Layer 3 of a small transformer language model trained on English Wikipedia (13 layers, counted from 0, width 96).
A neuron's activation on a vector x is GELU(gate . x) times (in . x), where the dot is the dot product.

Input weights of the MLP neurons that the questions are about. A number n stands for (n - 500) times 0.001.
n8 gate: 683 604 485 764 394 504 352 397 459 366 632 625 496 478 590 495 414 526 356 547 577 363 526 435 367 761 471 516 345 637 428 446 421 714 741 219 578 727 578 620 537 391 562 817 307 723 275 626 484 356 534 496 677 592 478 577 734 504 364 466 583 542 305 661 545 473 427 598 326 785 265 513 197 468 178 636 584 483 453 491 388 339 576 236 603 428 577 374 569 446 316 426 638 631 361 605
n23 gate: 519 495 605 625 391 712 465 333 591 372 138 392 529 300 366 742 623 427 402 302 201 491 662 558 551 384 625 382 163 475 529 665 613 600 287 487 519 281 621 327 428 429 703 352 839 486 542 505 355 483 443 387 667 664 753 582 451 575 676 390 615 318 646 590 446 702 994 550 434 794 647 168 476 389 640 620 417 382 413 456 755 211 609 486 390 500 519 526 611 723 550 446 366 354 312 694
n58 gate: 488 509 485 392 879 271 402 424 350 821 598 276 339 578 590 487 652 307 392 329 291 392 453 724 360 585 405 589 435 500 458 402 264 531 455 428 405 245 526 446 617 667 188 507 424 585 298 593 206 603 449 560 474 375 509 576 557 521 370 593 553 402 450 467 435 478 580 504 461 504 403 470 454 710 624 597 588 408 612 600 478 143 303 462 661 779 704 711 474 326 256 366 729 526 592 565
n116 gate: 563 530 382 527 849 552 594 823 135 338 428 688 673 657 220 516 222 389 790 570 514 566 510 278 277 500 519 627 595 362 604 640 367 640 442 346 268 420 272 464 340 336 577 855 505 460 263 427 580 526 550 674 469 378 402 696 510 721 568 764 481 562 628 602 297 878 360 510 656 480 465 625 195 746 578 364 397 779 604 332 443 539 475 470 649 565 705 601 530 422 677 642 495 786 309 257
n155 gate: 575 491 643 619 410 427 856 734 543 778 491 641 518 353 887 591 483 413 454 382 431 747 545 743 616 248 588 453 543 751 554 533 225 401 543 335 473 324 551 254 204 567 514 640 545 279 548 438 629 316 518 389 635 434 415 442 463 286 676 658 579 320 371 485 517 510 815 561 525 527 527 350 363 331 482 317 317 331 150 495 547 567 580 482 247 636 686 633 303 346 434 292 280 437 531 468
n182 gate: 661 435 598 350 679 561 592 551 434 623 509 286 528 608 543 636 504 612 425 485 679 565 537 551 180 427 393 518 548 476 358 804 709 433 280 776 589 753 467 333 623 426 390 563 777 666 200 573 426 396 352 500 548 694 596 788 713 700 456 210 433 365 532 386 535 675 543 500 351 556 399 272 550 405 338 837 480 514 811 589 611 445 710 317 546 517 343 568 808 554 510 716 663 749 305 707
n207 gate: 656 324 545 537 212 513 461 413 614 532 606 183 430 477 688 490 681 900 416 505 295 431 518 309 230 447 518 426 596 703 518 553 467 639 597 478 681 684 248 325 613 559 438 492 560 427 491 351 522 258 610 604 353 761 586 563 561 554 757 596 491 402 486 457 675 325 599 452 653 532 340 750 307 414 365 470 475 830 492 401 563 841 718 760 372 427 214 589 732 563 414 650 348 312 572 210
n8 in: 344 601 542 382 726 496 495 591 417 631 367 327 593 637 378 573 536 368 894 273 636 463 235 553 449 395 475 372 454 451 651 631 554 310 495 671 465 509 332 410 607 435 531 146 713 322 449 354 414 590 465 566 205 377 315 559 518 556 230 595 278 550 676 371 360 578 549 297 608 259 725 474 453 516 517 467 472 876 381 602 604 663 612 457 266 312 422 512 728 399 396 664 545 402 632 460
n23 in: 568 590 562 538 278 372 304 537 473 598 733 127 404 567 379 209 367 514 204 128 709 500 439 467 425 520 382 478 246 413 588 642 832 602 530 553 585 374 681 784 473 838 326 653 519 551 482 309 540 439 481 151 471 472 762 196 351 468 431 687 776 409 283 532 389 283 430 379 288 274 519 458 602 387 582 541 663 537 491 486 564 421 236 370 341 588 514 479 410 304 290 400 645 529 523 405
n58 in: 644 536 258 524 415 504 401 410 453 374 578 117 537 459 880 462 351 391 495 780 573 530 617 445 394 566 443 385 470 430 272 660 542 702 581 504 413 473 440 398 671 687 589 357 671 725 299 722 449 508 631 470 143 301 608 619 500 487 619 689 504 703 616 535 615 495 428 702 334 677 581 446 337 550 728 466 515 695 328 523 392 447 656 500 446 513 274 496 668 482 571 353 449 720 947 110
n116 in: 112 699 475 487 781 798 475 711 545 150 387 556 596 605 439 847 427 781 562 700 665 615 599 529 214 490 350 647 504 364 668 367 200 461 385 372 376 481 232 385 393 165 665 633 509 411 464 392 513 634 462 558 510 592 432 412 321 607 733 669 486 583 444 752 277 733 500 554 548 491 481 609 504 934 431 356 300 560 436 447 539 751 537 472 533 672 712 517 624 582 480 409 485 512 565 223
n155 in: 553 670 468 459 582 723 624 477 457 643 853 588 565 486 404 471 338 587 352 683 427 748 536 367 897 328 460 556 569 645 627 619 336 311 62 351 468 309 421 290 530 534 566 555 473 568 526 657 474 284 350 603 706 714 679 508 579 572 788 441 390 367 478 744 629 524 440 522 685 587 437 385 611 254 602 485 376 343 384 384 590 703 424 306 663 278 441 437 665 540 386 634 48 445 563 593
n182 in: 728 783 269 538 243 674 674 564 430 463 478 569 453 472 613 296 567 514 664 515 496 517 362 444 382 640 714 443 294 254 582 370 595 121 563 336 556 192 463 633 531 583 514 223 247 247 536 457 282 361 716 287 457 247 309 575 514 373 549 656 460 720 436 574 539 821 660 526 649 625 578 672 469 470 810 445 570 609 366 754 461 368 245 473 518 457 754 441 523 563 529 326 552 556 328 369
n207 in: 898 604 386 419 534 297 683 349 666 573 547 548 673 136 652 519 357 410 751 291 500 626 455 581 576 688 448 487 428 615 393 379 532 774 339 400 545 277 613 528 466 472 440 653 750 549 431 547 665 647 500 694 753 312 421 664 431 324 288 335 306 480 566 637 568 693 525 470 248 495 313 554 451 741 474 573 714 478 614 755 589 398 500 172 429 542 764 545 365 704 328 568 537 527 461 668

Each question shows a token from some text and the vector x that enters the MLP there. A number n stands for (n - 500) times 0.01.

" S": 487 487 695 535 485 519 460 743 452 515 453 555 469 539 591 524 491 488 530 469 474 551 675 445 531 560 393 394 290 403 474 427 459 520 547 487 444 457 393 518 438 580 457 469 520 465 584 538 497 587 534 514 491 468 492 361 504 477 423 550 540 764 441 428 461 584 481 490 492 495 511 500 690 633 523 608 720 455 540 518 448 419 391 436 559 474 614 471 584 561 428 563 435 535 547 428
Which neuron fires most, and how strongly? n116, at about 0.47

"K": 531 406 847 516 469 623 488 733 479 585 444 340 426 539 455 632 503 516 512 689 490 626 575 429 560 436 503 544 505 417 674 357 635 428 525 581 377 320 395 693 430 523 336 369 510 479 608 506 555 565 561 546 535 460 520 260 601 575 558 527 556 717 491 474 560 499 488 546 393 506 397 494 567 521 506 521 627 459 595 479 494 465 515 504 511 500 606 510 556 487 492 527 566 488 546 538
Which neuron fires most, and how strongly? n207, at about 0.21

"al": 445 540 746 425 465 717 479 468 534 491 527 501 581 575 517 564 568 499 388 404 522 397 512 333 554 658 495 474 469 428 476 478 521 552 470 658 638 496 464 625 501 586 398 475 463 551 499 615 568 615 552 433 443 489 543 423 516 439 412 380 523 865 546 450 568 447 249 451 408 507 431 473 540 530 558 496 358 492 490 474 634 591 627 421 492 453 383 523 537 577 330 488 542 478 453 543
Which neuron fires most, and how strongly? n8, at about 0.22

" ": 548 539 615 425 534 422 512 383 461 473 481 555 417 549 371 507 382 468 494 528 529 502 575 502 499 533 438 477 459 392 454 465 433 478 539 608 494 473 447 595 495 449 427 375 511 471 542 467 466 549 487 672 474 361 461 431 453 468 400 528 491 576 485 462 506 371 463 453 463 458 429 534 558 611 495 432 529 486 467 603 499 515 478 400 452 118 554 471 488 506 445 505 610 463 479 480
The neuron with the highest activation: n116

" K": 472 406 776 543 468 538 511 725 505 574 453 379 468 547 401 590 481 507 542 707 481 551 589 495 468 521 462 512 469 435 654 340 588 439 565 536 376 386 375 676 423 528 367 405 527 495 532 536 570 594 568 619 531 502 545 347 617 610 573 517 547 824 497 477 495 452 531 562 407 432 440 506 545 506 497 492 662 448 584 533 470 427 483 496 515 469 659 492 571 477 458 498 549 489 604 553
Which three neurons fire most, strongest first? n116, n155, n207

"'s": 500 325 633 502 555 451 480 439 542 607 587 416 507 454 645 465 392 518 487 552 556 451 561 589 604 509 462 516 492 442 501 525 414 469 374 478 502 508 521 576 501 455 567 455 467 522 507 595 595 676 477 510 446 475 556 395 477 378 427 578 448 794 522 398 522 438 475 405 446 548 510 640 593 503 494 314 384 523 483 671 519 499 638 416 475 498 501 609 530 551 414 527 523 547 469 511
The neuron with the highest activation: n58

" '": 539 437 547 445 602 653 510 438 504 718 521 645 610 529 592 463 551 471 450 515 507 501 607 574 655 449 496 436 407 490 595 572 580 519 402 584 542 497 430 656 432 363 355 408 578 585 386 478 409 614 614 566 408 653 521 330 567 629 589 368 414 601 571 454 433 410 426 434 421 431 493 541 635 535 531 84 482 551 560 533 574 606 543 535 565 419 615 535 439 555 576 508 450 411 604 503
The neuron with the highest activation: n182

"\n": 505 478 416 347 601 564 476 691 406 466 375 447 556 485 487 458 539 475 431 597 480 502 544 506 415 475 478 417 433 470 424 457 498 365 447 577 481 465 557 611 455 454 446 386 537 445 542 369 544 646 541 384 384 487 571 461 352 463 536 554 570 482 449 469 542 348 500 483 513 494 598 519 609 600 495 545 485 629 466 514 561 504 384 411 522 534 583 569 506 553 483 485 565 485 567 522
Which three neurons fire most, strongest first? n155, n58, n207

"end": 479 569 504 464 437 681 334 371 551 752 475 643 332 376 276 655 584 628 446 522 548 576 630 387 490 510 469 488 504 535 562 481 401 336 360 623 441 620 525 628 508 421 575 335 552 483 579 561 560 572 412 466 633 435 390 517 506 476 589 430 546 801 531 492 640 462 364 563 530 483 601 526 500 499 493 492 488 543 498 587 532 579 412 476 581 302 606 467 496 402 444 566 548 457 593 499
Which three neurons fire most, strongest first? n23, n207, n58

" final": 401 599 547 388 476 683 435 333 633 599 540 488 367 462 678 376 501 444 434 572 523 486 589 662 515 509 490 495 484 521 443 459 639 408 453 514 417 656 519 592 542 606 509 334 448 506 551 577 550 612 483 493 449 420 457 546 490 538 354 511 511 764 481 369 642 448 417 459 437 506 455 435 610 518 489 568 388 549 499 487 444 532 520 603 427 396 597 476 495 538 521 552 609 445 598 537
Which neuron fires most, and how strongly? n207, at about 0.12

" be": 452 588 677 499 382 435 358 415 493 537 437 674 388 517 349 594 511 510 409 422 538 579 684 501 631 462 479 504 505 594 434 406 481 358 404 617 475 559 369 560 460 529 474 506 509 621 447 395 661 576 478 456 538 474 525 465 598 639 561 608 466 723 410 514 530 398 328 486 459 324 527 739 511 559 370 387 460 567 604 319 465 697 306 502 520 484 512 554 441 597 456 438 566 411 449 453
The neuron with the highest activation: n116

"us": 412 695 710 406 560 677 653 326 602 367 486 483 431 488 321 463 533 571 466 374 484 434 544 429 551 388 422 477 411 431 577 486 426 386 575 499 596 448 445 683 531 455 350 587 478 573 725 594 491 592 549 498 503 510 517 342 503 390 459 505 366 659 533 504 433 399 546 568 480 557 497 629 607 450 443 661 578 565 434 432 429 518 497 524 526 297 547 528 474 563 483 435 511 502 527 565
The neuron with the highest activation: n58

"ra": 480 637 627 512 455 549 513 515 498 554 605 643 584 675 401 591 445 489 412 509 561 557 360 292 560 334 451 452 534 443 438 551 430 492 488 565 482 560 481 557 454 529 538 469 418 363 584 529 595 696 432 425 391 439 574 453 542 466 474 553 497 825 543 435 524 475 502 556 350 532 423 560 601 467 453 516 276 540 550 389 546 587 557 531 378 493 701 492 514 425 532 556 678 497 522 448
The neuron with the highest activation: n116

"duction": 431 521 575 419 532 494 389 353 521 477 524 505 528 420 462 456 589 472 481 275 443 429 560 410 428 513 471 483 474 535 543 310 541 559 461 563 514 511 425 677 524 534 503 446 399 480 479 501 462 666 444 468 593 391 376 492 484 463 472 453 438 833 361 466 646 476 343 528 521 571 360 579 555 533 473 170 534 486 488 426 434 616 338 478 484 464 405 503 619 512 425 506 571 513 590 555
Which neuron fires most, and how strongly? n8, at about 0.12

"ing": 583 421 646 488 478 549 443 326 534 579 574 592 383 524 469 582 520 590 397 409 554 407 468 477 386 503 455 409 519 469 570 475 446 437 447 534 551 466 529 578 510 415 398 443 281 489 358 558 606 662 499 481 402 474 398 455 564 548 416 418 417 780 440 436 460 514 463 468 449 466 469 511 550 599 539 512 476 505 458 434 581 570 427 488 492 510 501 516 521 511 446 603 602 412 519 566
Which neuron fires most, and how strongly? n8, at about 0.44

" near": 358 458 661 396 473 599 529 323 514 576 596 833 549 513 624 490 545 428 513 475 463 655 613 570 438 632 475 518 524 589 596 469 565 473 500 472 483 551 630 622 485 589 418 380 541 452 531 418 693 633 525 541 501 464 383 676 467 515 453 467 455 695 477 439 496 603 453 477 519 481 431 423 552 458 377 698 581 467 461 438 544 526 326 572 464 403 535 517 531 567 588 497 621 416 443 510
Which two neurons fire most, strongest first? n58, n23

"ike": 517 434 571 469 493 657 636 306 525 648 610 616 566 427 668 525 487 681 401 515 516 530 581 556 504 478 466 483 494 476 562 525 434 409 390 505 410 501 484 593 394 383 417 412 441 553 516 585 470 677 516 529 483 494 465 417 509 492 507 452 427 785 386 410 486 566 454 452 458 636 532 569 638 480 447 446 611 590 415 460 556 485 496 411 524 441 507 555 630 603 408 545 614 405 552 495
The neuron with the highest activation: n23

"k": 384 358 613 514 447 686 519 556 551 358 524 518 518 536 398 630 548 502 501 489 503 502 568 478 498 439 466 514 553 472 634 460 562 397 666 703 485 279 493 526 452 349 377 416 445 474 555 573 627 646 547 469 464 491 582 351 438 460 655 589 506 912 474 509 444 410 461 503 404 504 470 513 632 419 601 524 318 423 437 513 512 506 516 518 519 500 469 510 501 540 466 553 452 455 576 585
The neuron with the highest activation: n207

"s": 514 544 486 449 496 475 526 493 490 411 598 583 360 469 663 529 516 707 473 525 481 385 609 530 526 640 389 463 347 310 450 507 474 567 477 521 547 437 489 618 487 477 484 457 337 390 583 419 597 642 437 450 541 575 450 411 518 438 590 536 515 889 495 490 405 355 483 490 504 542 549 583 588 592 486 435 569 522 467 481 579 396 479 441 524 539 597 517 565 562 459 565 503 484 449 580
The neuron with the highest activation: n155

"-": 564 439 548 382 525 495 424 697 477 415 408 516 625 549 378 598 522 527 473 533 533 499 491 501 381 448 435 438 557 577 541 485 602 306 483 624 401 467 646 572 473 432 472 493 542 404 475 478 579 578 520 461 473 447 339 468 487 661 360 531 408 624 650 454 533 406 570 500 576 402 490 427 687 553 518 494 669 475 427 473 604 485 450 482 459 670 555 569 523 615 427 537 486 520 510 496
Which three neurons fire most, strongest first? n116, n155, n58

" Em": 465 453 620 542 464 636 647 538 534 408 505 555 408 642 429 563 539 565 558 560 459 492 480 486 542 678 470 519 452 572 396 492 501 366 510 484 429 496 491 744 562 539 766 410 492 353 505 522 429 623 481 520 489 587 335 280 533 387 408 474 536 694 524 449 545 695 520 495 386 341 516 612 615 557 463 462 752 634 547 593 599 443 656 513 454 360 533 448 503 562 384 485 425 493 567 488
The neuron with the highest activation: n23